Layer 5 of a small transformer language model trained on English Wikipedia (26 layers, counted from 0, width 96). Numbers have three digits each and are written without spaces.
In attention head 1, each number of a token's query is one row of weights dot the token's vector x. The head spreads its attention over the tokens so far by the softmax of query dot key.

Query weights of the head. A number n stands for (n - 500) times 0.001.
q0: 478172521662591559647354436582549258367526491269378663541601553527553437487295598488443536410379616575505211553471773494278350454509591412476602616483500466616383584496627581283572559468527584380447603418691621366448399513528328662427374530484188440306681544559419980548290417724347508096
q1: 636462543373579670353592474639468494646526476489534587362433510439462193321372479390511441428438377297586483580601341538367625445374128355370277500511323489468690401334299503693225363503509612276283568348648446501312506643461949491556683626411400338393410457734383154287919285348504601626
q2: 526616641549568590532793395625466661571471588340495514431378424251437400419387577551621495562546374415509747545571501531551377572583481453528559603543430384660471422610185443557383399393375493381375404517474601680536435433346649684561348506463511494540440396421387539355484369263385534693
q3: 575493476788510709446705434429397382670448675489553469414541474409498426122254500293510555509430396511376591315454306438592364596526619716617385581531333384387278601559472599641314224489356649573465648423322338636584312628575583484567678451538458272454496479296315496291772490363204557416
q4: 500530392592437366433499500647429691651364231596554289424231425350501309534504509420709510583372379527385459647348410284414336291436505514618402353515628440779561498314448595574525289512507509415397464324288527541454269645457765480445539512526503496689554398538519358330483438373454159395
q5: 539505436602561503567218623518519437604610443490353567471504564707668629683580582588381486469609570655655291527509362494547601560331656435418386485290627657415559514468701544309491422394179620494562345629503508083796654431455399533415480486359354706303670557382771444742458565675439616378
q6: 479509243599566378641375405559561500427396607328280283603657499557380656622588712578510407267378637407471389426434503573618396522558448805333598346248361519446581670508623707432434360498380326479596704526512356524446434407708383572682556374596378492601500296499387827684391489565619413417
q7: 435525785689353548688678488424739415506537475490825463530444376414496522558769309537359559500481421366741518605487328293395469569490373431710277561766551591392602547695477463605533441580497390458521414490427506740590253648438723413493603631608495447306585325377598272315800604499548506444
q8: 491299663408669501558464463548545383442557539370529686617691469549517332311393646383585734233501476684478461452592352285481536462680574542514523528438281548487560427414556528323440356501540459411434487631568451431669317543635613462511342469424299554578331532606410583371531623596482402430
q9: 766259268360522539591357421490264299574512569826287658553872481575589604519472324460523545597580572258473480515497702475585435422626722564544425396352354469328351529514548675401508500565506451505554548648490490411529517351306401487502432570510486475519645325235772802357682292397328467353
q10: 312671603709573540552292655467449362628038644418508530528578552255636607560353463451617546482527804865443644320550550470338423286575426517568351506292577651546303535357354378759251297506373525662467662422387416357493445441261541784614810695524377431278412737558404713723601536453313328427
q11: 570592637314240484336699487417667513509525583293468266441542359436549711560645622508340448452460562490340380454571522785623398360396465441460418501591438330432311663616559568623796340387580669583504625269621204644293522408531563509614342388513804507541869338561527460278613508303484525265
q12: 610461492542216617631531488602552495547556357403371561361394711528361430440597648632543446266665429516627519438494496605526609191328611715498485473588859611615598504291291550369658364241352648504499776489547590388321480575664357697416398281591514589256531504728407407301676436454273477596
q13: 702527497447522549545685407637503478460565492600407375359753437628449575649429354489492445659474399753214570499653621554554813149561488617754626420480481347391620648326417513387644527532402601564497475494185565380473697682444715541547496599353596555470223434720566705625530466337417498591
q14: 689160677566266606213511440639530531539614520396532316358472482494286312523681405476421366676700382514451485658341396637169882551375467306532251491650626399348476509685744552491630704598532325542562416422574521472717565432510451728466675610682719275606444616464480528593581340422414569341
q15: 312443685579615555591392450569605578620119539336642710378716414506051422497425658419667512403645470626395451562487506487590437554539516582389454399431401479521737451442576349404575309648602373326472503439497300538584433468687440383631425290144479486569497506285622804532496444761454419616
q16: 625445705446478280540502531420363454574539461470505453496617430443317523657421407474528496552637363739289470508394497488462429393620746417723553501619497583607673107468634498408666423368516548354393590326551745593528552570666591515523678356616233664765288286369373412610208330525327425490
q17: 592357571579360473500502337532419430639436417496453260421468343456446416509420765569625320707546442542461458585434494348491329355470608692582423485329586564421357616506482493481427466445455430438498297392416448595533362368333411504536657519740457537612529298381528472571447329379365511438
q18: 534327431556670303507372738459563498456693484667308603713560498614560390600430743532544415386390418615539661483613673295621449373408498526444724371399542481492327535552756580244597504349619570294684645651693557518657535468696381564547334330371597615640476518338406700666451627566392436492
q19: 631419460467476472398458530643407571557573452693566415587755624647567645898628492620585605608668404369567375447234632464495747573681543494577281610740640400707490419655433383685659752513460419763540473466739244578467571304332386286544426550451619631451340676453500343487224493458651543666
q20: 506382377584569335536524512636274369380445469464547607578549435502665527549628509625636515343530392609523357349535840344569501227670537664639534550449674591640476522332719669070788485479508343488667631694422695570462332615653262719454410695376544581483425456454426661506282793614644113527
q21: 651444362717495478582456263718419397546653468407605519640557535535524535622462274163600748550497531468346261376487392561690585410413420316304463317479567698575725479469610589602520632569717549484498513244407568331481430577717559461420366577464306600250410638374729574255490297553399523702
q22: 518456606647528461176486588561609500601302266599510537350383564338371280429744723577494626568430314335577511700348607508471549472604427536847389371642436541376635472498428364478427507676489649420315330625434464653314334559445534388444608328296550469685369490451336454493494370457660364382
q23: 320488341440562507456457327487435391360391351339609621683473568502557478676538726647524406586607404570458541439345558538400500408260252532562445490441641442530508697357627599511553456450174580516551555479380518415521695407625413591515420450707744393507593628541572451503268858578602458692
q24: 354413556657490381437529307507615707350640371397599180379453484624564464757545531374457593337495525656752392411539396388717639542533466223340382532489503564511270368499413412519525612669329445637577521470358569522642617496406393588422331645441336497320455275498410483527590565395377566511
q25: 328658470593578441828501409556389492293339235512438513520629335339317751585436468410626431518589443511535652579725539548217543441739512402322542453343594716164618516383681703342462467137409571320359207583570439414538346480859739540661441406522506449530501299776605633645461618442515557453
q26: 460327650638295459366212515446518422534749496555695459589428466586619564689370612584739413262292534496470319482631541489486442341592450726726409488602612690523582368616513580489439473325462475591647545442669670676543467524342547649625551669503485703453764393534130640352274245582499483508
q27: 704524485296527446554442595494549594260372660454529616385380600376519625572368425417728488594429484214424342481535499455821477526391541419521434501512599595594491457445448333528302595800621441298338556244240540484461671607630282465279465516398448613427489382501306439393331407331379216542
q28: 506593436286435534248491575729488549587422530589343554466444446418517416565429479483561257280595548445478470517494321477687523585583531544503392654380398450676425611425595459328578641486490327658497446248518591491465429720348528453424570469714479430487351425517447378478318415482330547472
q29: 639637514494421356418515243596502556514489344445554345563293632592339696656594652561688500612626522296303417469445484317507747464605281499540376360606650708667567452698605362424534610625774377275345308528416700342477501427646584616373587464604433550544610619347573660328434627376245528581
q30: 467412443452456660493380604268505488535403428618685533154692548649436376638549504689447786706467565524666473400260351464432599172498545525712385609710347464676396319479687494421492507495390724421552354484547555532543579399365451358529564474685522503354447635444535594651394459588500679313
q31: 547348353278526564438474672506788157352676435371482389342522657306476450571623637268491949750515302494396473362568642391533480337400357390570617440089546445552213617269617688484556426670416550382348605667417647593360726507324443600532381517523439403437503669419424612478538580548446286621

Each question shows a short text with each token's key, already scaled and adjusted for position as the last token sees it. A number n stands for (n - 500) times 0.0022.

Then comes the last token's vector x. A number n stands for (n - 500) times 0.009.

0 "N": 604819706491559627566264656874794493457309732654748478680511776189267646644308417677397562311382
1 "ew": 238662591441515529538329687733767403545509608532370434616450655365398579465334566660337618448424
2 " ": 488726496573700669490396755804785473534352694514341753605757777455406650735338422663328704383268
3 "Z": 506549609466505613619424668806807428544345644491330633703406608323341604494253595739355603499358
4 "e": 518569525486546580517451612801787174680459629529444548576469547497425550568428658661437487444503
5 "al": 524435496502553590499277554770696272627417634517566566654450574464429637558421644679328558472358
x: 475427292463638482604344610753461585571580400615414305424466632613531295556401475504562556451482464432609509328571433434475465369327363441452590733412582842433344555351533406673457305302321554501615496406567544537612524531489228424510485644425561573551441446388368659571585428413597462376
To which token does the last token give the most attention? 4 "e"

0 "a": 497580567482578550553304796749763297596497476549491456516515557402396558615400673749410584470448
1 " m": 408702639457578687538325784761791476525392608615501460609377756394222536486293443547310554462320
2 "ur": 467579505408385515522386561762631315541498541562322541584400527478435449456376603725574493451354
3 "u": 645545520440592534582273529734567253540524669576491585587428655420453515506481583801367524412421
4 ".": 537436394621624705669461729598751495559557636667486606571672779741271633626392516633382722565319
5 " P": 628406452397494661614303612759707465557463589633580660748322688329356620451463556661354647458430
x: 512489302529558551517378622562449484452479425698373338260402771520546480779469300474627708412672532554648344554691619600536514587523650492510261633508466724546466342431578452550598479324237596516623540565582532493582541520498465506469316538422490599517365413385385571512406306459556566610
To which token does the last token give the most attention? 0 "a"

0 " J": 501699726470608587470311613775725344668439717516622460533367633296283441591352517673418529348341
1 "an": 438574602468549565484290575687764181680407692569514428530507596414303511505427590670362514406444
2 "u": 597551584491580542596271550711566240551476673555393535565426629420476493496532552807355551443437
3 "ary": 502531516454553579563343515694786276600547663496420495591448587468407606621405616695525599478446
4 " 4": 543519511533401664562406561659664329553402523528514536600450567449328484594338566754396397459283
5 ",": 575334237444479725665390662576745424462442665559478618585678845498350624605441466709500552449206
x: 435535434510584360762284642564393384508545514475459316359435619452530487529494464464480657391543583666623533321807295549514510410554395459414394665473405792692393453443471540625543436525352372615669526452428483572620444401344319606539588576573495457440324462461297631621624372572406506673
Which token does the last token look at most, and with what share of its attention? 3 "ary", with about 30%

0 "T": 428628614427616635641360592765776412565406581653606399567438651354393582605315588656358550386407
1 "r": 368629556401588529488448709741753303563425716489461521549399639489427468543348592695398464451517
2 "ad": 495649542335602521610434658816761334676471680505304718535372637373334528489337556833366534360263
3 "it": 713463551433593470569309590873749440572413623529410771698384739349321746573466437779467509368363
4 "ion": 558486535467528607546358660754723287649431659569543545575466540379476495494490557629467488408488
5 "al": 506432498467561567482286557713689273638421604507553531602445565500449638571431665705375518464361
x: 480479345489659534607351562773458601553594420548433314383448618609509311563390488495560544408454438474619529316533384404452472339324352390477557724410549842422365582347549423677503342297349485454599489407603557535622486507510241427530469649434542585563398434421373692559546389386589428359
To which token does the last token give the most attention? 3 "it"

0 " the": 593515518530601563477267680688729355661575447564480501572469547409399620739430684591484593457402
1 " 200": 452620703407531497553346639703748402604439544621486508608347620344338468534294550585456473331396
2 "5": 497552520500549608531474607690749410660473522550444533578439610453369599703397547582473443430343
3 " W": 625490676498388596545240767875729475554466609609301594797460645301329643387379522701337587371411
4 "or": 648489538530480523547205630779782331597416665541428650626439610455342514534468492692307557451330
5 "ld": 511406518502597678601325649647784367727480647446631595552395615334398495595432558710462554353432
x: 359285476495541403551402650604523418534725620564391440420416600411434424475338526499723420352484465526589419376731605608580478412541581511370559692587324752403283622459597564441545400509438582459672466605605610395665501478567377548626468425413637542482466436309526803585588427666462617706
To which token does the last token give the most attention? 3 " W"

0 " S": 468547668495552585506182692774747404713442657628573611531465636358293626515440529688470557446321
1 "h": 397612626485543539529392640833742346565479657418436566594512629377399600497335634766450495437241
2 "in": 514615626486458457570315633802750356581548752546336611619390632360290567508425463669337469459426
3 "w": 824520601502569569557245714781745468610443698465285635749374696260272629465392424784298618422394
4 "a": 576491565455497553543334651722758298617518612460537626609470567427489537563415678764404599486464
5 " Un": 706493536588422557432315612758806312447435615550590431752496666484249596559401571722368683401314
x: 515631377459429568642230500575538603432582399664474337220582569648507572376295419463516584498400501496546261555635529408358653537436586593550527665439306754510489487238565468626635421499257508464592400479483471706525329535532381525249465458446534516324440436553511452588405347553452390590
To which token does the last token give the most attention? 4 "a"

0 "im": 234764672385695547551238690717795325557482738542507468544514626275388678524450543748414665391259
1 "il": 513511624446563617517318750782773283707479621597430589581495593330424575568340549767416557433347
2 "ar": 391643600427525553489290586795813327465381648591401501668406612337361562495344631741398633357411
3 " to": 516543520558561485557277631704687313509525494582502480574500608431354538784428623643511444473367
4 " a": 533540526534499612513185705635710432615457515659542555552436661435263442609338604780433504257323
5 " m": 540410427532457704597279786774812503517394614626618690686375806416200544492305427554328538400314
x: 477510436522527440591382522717525525221494367551335371377456574408497329606463383568560527458650497612730426184672450611529528600453638671437520630594358710520399495341454368552395528360149654515532504538521569476489466487343555611528564397488523407451312585339397687503557473486685494571
To which token does the last token give the most attention? 3 " to"

0 " L": 368658703469480643467292623811742308681380727576659505579353622278201580593375352628358554296271
1 "e": 466499583503550592523419597806808171701479628544547430506432529492415548563438613676419490442496
2 "ed": 500594609540621645680335661775930244589435553529414565551480678396376584542540520758342590455381
3 "s": 599508567463625522592308628771839248679454575496444627548423597399388570621461626700305521475438
4 " c": 736507543377488642497229869694728391555399529648454457865323793339210594591328347863362698296449
5 "l": 462439467523561626553379627732848287644367550497650544619419658400405562623392603673333511438386
x: 607444364410685553695231565720498390588693539639521405463320542531510461605523472507502541410557454469581250368531343521401464465412519649477621698580354846425292407354580512425537389371294518479521456597511567563547391359507304322456559408427512549553413397538364651451615345410498461596
Which two tokens does the last token look at most, in order? 5 "l", 3 "s"

0 "er": 451562543437546561570352568782741335756438700517650474560441582429346553514284590668448510512467
1 " |": 484593453635522630600398824682733522575519387560506528587587566417418635775438558583385660519261
2 " P": 395661691337544647627230656776725450590505649602415591697387688293297612432441505686376681455406
3 "os": 595556501376559568556265650785875284596408734513469607587475618341256523545447565789418564429271
4 ".": 554380435641572727713398719622789487580539687707517556615704790719224626571461468661364718505308
5 " |": 528431402546491646587380839687717484610493451615512553490664624504418678810409557611368675476244
x: 602452384300462216634216584665392468465487688730372295330443583340425539565464464473579672465582456523523483408678404484451526440541515445449479669407430722495403525494781568567428537559361296498548498463600541593517501445419180414466650518574498562450358457444409586603477556490665337556
To which token does the last token give the most attention? 3 "os"

0 "ap": 185684623319647466495239585662754368626441757581618415629461661441371552579422446777511559444339
1 "on": 445599586404517541585327599737793341642489739551507595571552641427401593501407598733495544491440
2 "s": 500565577442626506593315631765773242659462561459393590539423544379391567589457644710340496491425
3 " and": 532535386574711615669384643672784385627574597612510651601668661470333670754399553647456547435254
4 " in": 500570509578472545605278753754891352439479579551397516629537688265232646801318439725396562530358
5 "j": 490299450481615538608332599759714423673425726420698602669320631199280471596489554727357539354332
x: 646235456452601530519298554579553534584592415493603444434385603483515314673418513323520500401739436421632370478691441470457572520491412560405637604503357808552419433417482474506557385380439340446764280477648585507722499549497394494431535509530448493491384377580395780437392396489576401741
To which token does the last token give the most attention? 1 "on"

0 "y": 470590557404632577535355709759812329621519666622537477590530625390397597632384576754428505454394
1 " c": 266452782310629624454253893691717384564404521667525485698446797336227639609319354846353696319428
2 "a": 499603570449561560543328730727758291594497551505453555567515591416440562610415662765382598477481
3 "us": 666666582401579425538205754828759277506541634600346692638403675388331649556514428793338613441307
4 "ed": 592472538519581653664385661801878264532427539532508644602510707428422611538541525765321583462388
5 ".": 521392368579607713693440748607762490576563627668520539545710795741245637654393489645381728553303
x: 497461375433667408695247465551562624440503437578495432359388444365471462617377506541577576423448440461645623443737412520332364640476644665401444568563470853540547631398637402614538435548367461610476634425441613724630443465283292465564601486384520393416344485399265627592544393464403565519
Which two tokens does the last token look at most, in order? 4 "ed", 2 "a"

0 " and": 484652511571716608601363689756818345654570529594512458636553585420353643784361568684439585464283
1 " was": 485517483431609470668253743720797431664662627649590533619520692389244543744409502670595573388258
2 " n": 264582639402622626537241633733808596538454623530542858791596781182244681691284384630300608381411
3 "ot": 694595503463625508653290694784845426608425657591382745683493701333339669591339460726430531454390
4 " re": 494461515434396701556224631676837268527397549605343536680457607312170456615408426679481590367340
5 "-": 671303337417502642507321681782718452495321564568529556593607679386329653673307580728404643527327
x: 653425246467523490718162578767500449359536517645396526345379543561486373460367384491527628376491488441660471461854636549501646579560560409339556612523557637517458585349530479542521486458317350474676525494523598563548446392491401468409330448568452479430319468399381579516765421566420517597
Which token does the last token look at most, and with what share of its attention? 4 " re", with about 90%

0 "ir": 354440575448553555497404651630859347642545625462535498492511608425490582485357717677409529575336
1 " for": 406582647584601538620227717759929325548537523587473458573520641292304659693369487738346602521337
2 "e": 447541569497554606519444601771794178694464640545508440540460535497453558558416654673445491448499
3 "ig": 782554601478561533505284605696759404558523672568240791668281679423319532455396474725328685376370
4 "n": 644399448449557564549326699782868447621381738512372675717505702306349691548408519632362591427441
5 " g": 633455408441425680545208641683736396524347595497474586780335650347094639621359431775341647204377
x: 456353315473635441533291357551573447430385379637449377375448460381419202544420353433610603446556553548384342363658325563523574426509524619437471745531417708479335338304521442642461482384290468568575500458444543487586448386369557503403468498351488667290337350500505652627539502634599578694
Which token does the last token look at most, and with what share of its attention? 1 " for", with about 60%

0 "im": 234764672385695547551238690717795325557482738542507468544514626275388678524450543748414665391259
1 " F": 192682739334566518624251704731866552608468695589348638589453623292312778560278562822489702359393
2 "a": 511589590448539539581298692734773326646537628472415586546478565397459560561409684774423621474462
3 "j": 673475555397623475603342617752685464690432743414438730661347589198276475548470557752410513325360
4 "ard": 563381508506483535615362701870722328689388668505520653547511615315436610413438560660362490453348
5 "o": 551484515485504529556299634735714224669523615510536546593406496369379524593355694772444485502474
x: 512439347447696537609238476611547535368665589571314352328538507506511427544498506430555507293544420563538427437645412500642555454383343563512595612356521784561361515373540526483506510353381418555767458639542643558591467637497118594404458481317682507592360496517474645499578628486599468648
To which token does the last token give the most attention? 5 "o"

0 "ri": 117718605451690442523287703691750404571498672597464492584470706430317628525499463855430549494391
1 "z": 275695531397583492619482684841854452668379769568498608579470694364310560489374484728349592441352
2 "ed": 484619606525621625662366654787906286580416577546385607562496679386402597521543515778333591450370
3 " p": 505607581395576655609193727710805414625490566576430535679401729321215552520419398655389591405425
4 "os": 581492451386556541546315665746855288588369706534570630589471659384278541558466576774414565442269
5 "s": 515392512487612513584338627761800258670446573478621564577411612404405583616479648681311517485431
x: 654410366546628393595304585664571403450612334495444299449372632517549381680406499488594526371541358531610399464720402532452473507416456510510504652478507720422270493338631518601563455432296415463761349641581553612548452495486186511416515554480571414536407367471458788542564494276489538600
Which token does the last token look at most, and with what share of its attention? 5 "s", with about 50%

0 " J": 501699726470608587470311613775725344668439717516622460533367633296283441591352517673418529348341
1 "un": 329571706499592546451177600743797195442433653553364444550455694447281550513475466797383608315347
2 "e": 464514577510545597496451598768797169668454602534495407531461536514458546559468649673442453463525
3 " 2": 617580541554501620573468600631694325555419520579474473555430654506416478570311601689401441509361
4 "1": 576552477551532646593512569657767443492389545508518554595457659463312551617440478627435376517370
5 ",": 589323243450473702662397654586756431478453663565481623590674852520339621607442482696498556430232
x: 458546447510589346735277641555400411521540528490460334337428635440511473513496458460471663368550572658628552351810297554507507428572416463410396665481394822661395448443479532618570418498322386624669523444413495565633439401364335615537590592573496446424315464453293624632612382576407512649
Which token does the last token look at most, and with what share of its attention? 2 "e", with about 50%

0 " a": 537473548505575635463212658663697381669476462639485451498395616396307444666325590699414493287390
1 "ct": 253657708411735492494296665795680413547392481598307584621320713384363803621423421744373591370399
2 " was": 415503429437587485708274742702768492649642648653489510646529767358220549698403471645617545351241
3 " ": 664556471500673683504359749812811451527360700497402843615729815417419645705337384702327685397245
4 "u": 623475494453583528598251518727579248570531682581636610596393670394459518496486560791361540409424
5 "nd": 543320414551614595591447655790878389582399646505771606714345702299372606552531544708321629452364
x: 703212516593549544561252503690492427432707400516456407403372719456535450580368412506585532420602513418687382524602425529503355574420545607415550644444277804558363510321453574501453287264366499447670562475563455619607539558498447252500475549450472520454396450473397663490470285504464408564
Which token does the last token look at most, and with what share of its attention? 0 " a", with about 50%

0 "2": 417534600432629655534445662687730370498450553543553389572474634507382579618386608646445401493365
1 ",": 452705501574643694628396643624750397506475629574564540748629790505346644624421531698457575455238
2 " 19": 495625615487518574487337652755686286596419604598516544596461599383318547514367532640427404339465
3 "9": 567516627495533580551417541752791294598428560594529561625333617414353463583241566671418447388349
4 "8": 504474522500599581617449633779728345586513641594576605554505643474391517665408477683461371449375
5 " (": 694323397457510600557225756745660468571397634550615533609649741416308643797512429605462656405278
x: 630391356490472474610367653614520425468523586393457446377525600414607387633302497461476727303408390421575482301685566486375570592594514580405408578527427733461339472293619604580469476386256607468548508399430652492694573282280296494429451380574517490413339401481382472464587618465436359716
To which token does the last token give the most attention? 2 " 19"

0 ".": 420575513622701733654445773590737488611548551651488517564548655659215633626420516658321688585300
1 "6": 492600515479606663511501698653722340580489519534446476546483600547399570686414577624424404451313
2 "0": 544587572462580594569557580650665387467430531525301525622399587518401572579462576628388406476331
3 " m": 577630538460516702544326785743806500499404592612410670676385787439216557525311443562288543441287
4 " (": 667402419442523588539340771679678514551371595590390665652718776445326646762469477544371646432289
5 "5": 504453451522506622566583610660758397582487518567570569553447618549390601679445531572434427464304
x: 623422356402748383631290617597591497492713447610500379337459514432619354576467566428592681287530488600599388511586307468505299502724614478592525646383355698529473526287632529555547428379254435517715488507433383542453428327409465362484544316463510400527404429458381618608543357561521604553
Which token does the last token look at most, and with what share of its attention? 1 "6", with about 30%

0 "a": 497580567482578550553304796749763297596497476549491456516515557402396558615400673749410584470448
1 " |": 529554456645506639575421856697719465551517347588511541590588557442417647765461583609361662549250
2 " 6": 570497626592454709589439610708740305563509514580468560509449622490346472555313565751345485507271
3 " |": 494492415616477638600410838677722458565518369577525565551644571460433638752484559594358651539238
4 " 0": 642516538564495654560464660845637379471466561539487551632448536525381512577291465720475572579314
5 " |": 483420399550457605628388825633731454592497416613513541503660604468423627713476582582384602491236
x: 601397384300531197561285557689418509520482672677348326322407582365415597570519490417479652419549460578559489375639386482469506427464552499391447696380416772511418479469712678533447525525392323505519491413632515590562470556463187438448667521645446506429331498472402616606524549458662330527
To which token does the last token give the most attention? 0 "a"

0 " d": 481688652444507633525343746756762445671407566622566416606388710343246534567400470534304567349293
1 "en": 521707581411643694468283554732824296593404743649481493573480767338422452475369474623277464459363
2 "oun": 620533598422616637606287509582836280604370663686400598613505741248373537441509507615236538403475
3 "ce": 574547503429578478467375617703758271599501596483455652576425620497368590577508599658477490438459
4 " a": 496547516541512637518214705597696438617469486667528560543445646452264429622337601754402506277325
5 " g": 630439404436442660523238656679740412516346528519478569796307625347082663629365455762328631223360
x: 506371326512649454530265388562578443443391392670476368346429435420387194554444321407603611454526552555377345419644292574529500424514524621452442724536388693495414351266529474657435464399264471551586521447463526477541442406376589509426488440385514674298328384515532674647522487600577583702
Which token does the last token look at most, and with what share of its attention? 3 "ce", with about 50%

0 "s": 418599556429636493587304654760798238681455542502537479472446555384401576612446645678363495462453
1 " |": 491582463635530636575396847696750485581514364590521556605577601425418649770416580607395645500244
2 " T": 393586602455482631675288701762749391621392598610484570627428644343356639504349613753479584438418
3 "e": 486555570503537588534410620789805166696463632539469472558451538493416557535439651694438491436505
4 "am": 611397600425563543506336657719820332620478772541576707641362612346396563563404573631264472496315
5 " |": 519427404549494643610360833685736481590535406583512531504642593446407624777440581600400652487242
x: 628439338354487204595217624714432446496492715685338283314428579360417572543483484476519639428539421524580453390676489557480498444523549483430485705430422753484454473493702636571421524554397303509581521427594533595525507497456181459492610502622485540426332520465398641635530546494647403591
Which token does the last token look at most, and with what share of its attention? 2 " T", with about 50%

0 " |": 570580492624552628565388811738746435609504380578538523595504570431401623762384606621400653502317
1 " P": 368676755341569636614220657785745438614521635624531512630419681301291631446462490687351705446412
2 "h": 514552593493514574531387640849770330559466642414378618629498623360365601516347619767412510449216
3 "il": 545440595464533671501326735819777264681475674599542559663485596378397538556356547754361574470341
4 "ip": 669390446494539605624268660762770449551426555625609635626401616411452554567514523789420670443324
5 "p": 527346426491624634576306656791918384687442636572704632611403694448393609556357476744359625479403
x: 663393404413602524548204491569436568363600346599373274324463549452540473655496514515531704427649459567517254372751459506407410544390575521523329709557443787400302536470544409614495469451292394385728525629565524567469404526493402353511442514561444439505440404401403691498513391525619655572
Which token does the last token look at most, and with what share of its attention? 0 " |", with about 30%

0 "|": 507481466541590614493286908804733470661501369651501563447464476399236633795478563656392641382454
1 " 1": 539494531583545662634423630702776334566446534524527489504496632403295489677436468739419488561389
2 "0": 544537627532579567689422574743765400505447601572269516599397629408282561512447474713408445509393
3 " |": 540478475616468597574325857686739451624575411609512625531605553414385590753498538596336659582193
4 " P": 620472557398508670629208664776754456588520631632445677768352699325297604430465516703349686478421
5 "h": 506374464482464589538366640850769332551461636421622536649491605367373590509366635780405497448225
x: 498540458406653568613190501610388460590690472514354429232448519565518426623448353462545581471545418488661326273564344448527502575498511534455530647370532833472311495520495514533470431454425504489757378619518562587463414519416322358344543382487559625517403486549392845468567301417518432589
Which token does the last token look at most, and with what share of its attention? 1 " 1", with about 30%

0 "ad": 323785536294627530607440592793744354653473665508576478553486652375346586529297539820394535314230
1 "o": 461537578432509513557324614727719206646518584511534472517456494392396525614342695774436485481477
2 " (": 290555519587539589575289732703700493609348607559437638653713747406325584745433423562463641402299
3 "C": 710506621258513602598427705641774514417379592646152703824300804345435662552379490860346726463409
4 ")": 478508474527618634550272728646596376611384524497434567528670578551359543565494573731504557500361
5 " |": 513415412556476636554422834697766494524527358566520542506620573439408655835460548565361632512240
x: 656470355311468203557166657688421437469521723648338297315416560361452569527461456499543638443531390511580470408697472547525463433505567512419455722449416715548487473489685642576406553518421323452608548404593488622507476458488221434459605505568479545459385489488448654605515601451701371570
To which token does the last token give the most attention? 3 "C"

0 " K": 514594741480514581418313706824715301576389519561595446483317679347330546525256608648429609399395
1 "i": 554627581485613583535389644774699331671458706672447650590436714366403613551463522707332519499565
2 "w": 496574685504597580526227706765762461624441697476151593688390682261266633439383402766264601420425
3 "is": 643550519376550433522301728867809317452488626530262718597373676345305630562379471755460628407333
4 " in": 497571525599446530607279743755897368432476585581399515626556663232226635783345426675385538531353
5 " 19": 515440501524476582494350625743670268626413638579480629624456602372321501505389508612448399316490
x: 492470350269662443651410546579503384560632607696362526228467600428540366568371453507661700433425483533446497485582500483602503579619501538448643597527389631241344388407518502667614312326265409463697380502538480608516461412649467484617389380400495424339432488374336613524626421705666471529
Which two tokens does the last token look at most, in order? 4 " in", 5 " 19"

0 "ic": 316732702256623419567328583735691435564493706569681464587493664362290684561451413771394590462410
1 "a": 450613577420567528529318670693731295633499570491463499534522568427466545608430672778420583452467
2 "f": 511660609307699530575292641615917484622395720547038652710518692305401791542293530845405648452348
3 "ort": 707579551383617492568269623681670509515448567522196787662260596358365580601343561712505628341347
4 "\n": 499489544512553634536357620739693384604470494647489562459622580505375590811405633566473532444368
5 "-": 568368512494483582593345783622687560431547382434509526535565606479371579727331568671368638693197
x: 657456362467649356696186642672506553515443532564418299280226476530507590520374353441586688303489555419587473466756621519620572563679531528463571661448537640450386549394579566602364525517367434512470519396517638602481490325603419534472573485587388488443279669392395632552502442336490543627
To which token does the last token give the most attention? 1 "a"

0 " m": 457650675440604686553314739766790471544400637590607326567390733339233533506282446529294550421327
1 " (": 328649533588585576574340694670678495651408615567675569644675703394359532769406458447438626445348
2 "5": 496559516486523620579583567648729400607480523541432504552446569487393549661436522570463421462344
3 " f": 663479579315541632671246660710838479594452683562340694714460705254221659532236475757462617280401
4 "t": 791441465471568564542396669798741385571472647482480772658324711397363653486397559754422606434303
5 " 1": 503512473527472681619510579687713325555424550519468561524497640465376491672392502692410469514380
x: 457433422402510457662267498552527540504671487625474486341495512517612389547532548528642555271299616544655423510676439484488473597631532555695542581509308811555270433397646641469542456271280425501647603518471435656475565460431393560497312537443426555414294353495363683517580520405724487620
Which two tokens does the last token look at most, in order? 5 " 1", 3 " f"

0 "e": 509473576482550590527402663799829200661467563569561441483467537478406554574442643687440476462507
1 " ": 357804540614724660493370744815805453554347687543438594588732754430412629710362430683318685396284
2 "j": 526616649375613454557351637744747462658437721436321725659356615207266482554471552712359510357381
3 "o": 525547579451512510561287643729728225647511591533446524575435526365368523598377684773419494486482
4 "in": 629442547527438507589282647799744336595517722565597626672386626325284549507442476691334475445428
5 "ed": 517424524543553667687326661791893255576402545501579586626495685383403547518522551795359585469369
x: 527331420440542513614440614731518415551833471519350313344306792421526523513418406445533504348459552487640480442707499479523483482505450575510448680423356822511301578361618534456473386443390532525705555587561663484557435469474265499464533443375553498357410371497423687541622321493429536609
Which token does the last token look at most, and with what share of its attention? 3 "o", with about 40%

0 "C": 250750762212639521580443748709815470401409514672754449612470762376347717662370479858366690411469
1 "l": 403602597443597598551423643747846287623366567498380519572422632398400575613367608685345522419407
2 "ub": 472648625459585533489195775742769372639404580559342596567442642325311565634350496821345638370359
3 "\n": 522521544576556632553330657751756399580474516652479593475619609488345614838400604607462565433377
4 "|": 547461511521589642494355904785735494626482381601466556484438507487237652829432610670379638389434
5 " Y": 576257543507412603488237762785674503563465654591537540799413562270303512510367562773369484419395
x: 584398500373708491483285509630438451587532291627387403405540498513597396592474456405604680314614474381538566458482502574443766500485421597435675531602507761589485376435639683715515464439438616540896387460583577588572458440523398648425436488429485568497413421504368658578530214550589523605
Which token does the last token look at most, and with what share of its attention? 3 "\n", with about 40%

0 ".": 420575513622701733654445773590737488611548551651488517564548655659215633626420516658321688585300
1 "\n": 450564550506613606563340641752734360621452542597480512430577544402321593786410631653383594473365
2 "\n": 455478553578627596556256686771807526545519474723383603520651595465307650734493559614372589472380
3 "C": 746521652243506539580405773620773512487434496675204690772256758393379659564392558879325677474415
4 "om": 655427571471593551635282773753853451575461640572635774667389669297372550593442469707284563542284
5 "p": 533297392408637629569322653813878403662474622555664645588387662421376591552353480748398594442447
x: 648357420459635562512224509601370579380557354595367322294462547493496465660461541499561746402689486562520257391802429484409364577383586513499319716579434721385388500453568434608491468431290382404700566690577535564458428500526418401563429509607467470513439355482433648457510453522636626568
Which token does the last token look at most, and with what share of its attention? 1 "\n", with about 30%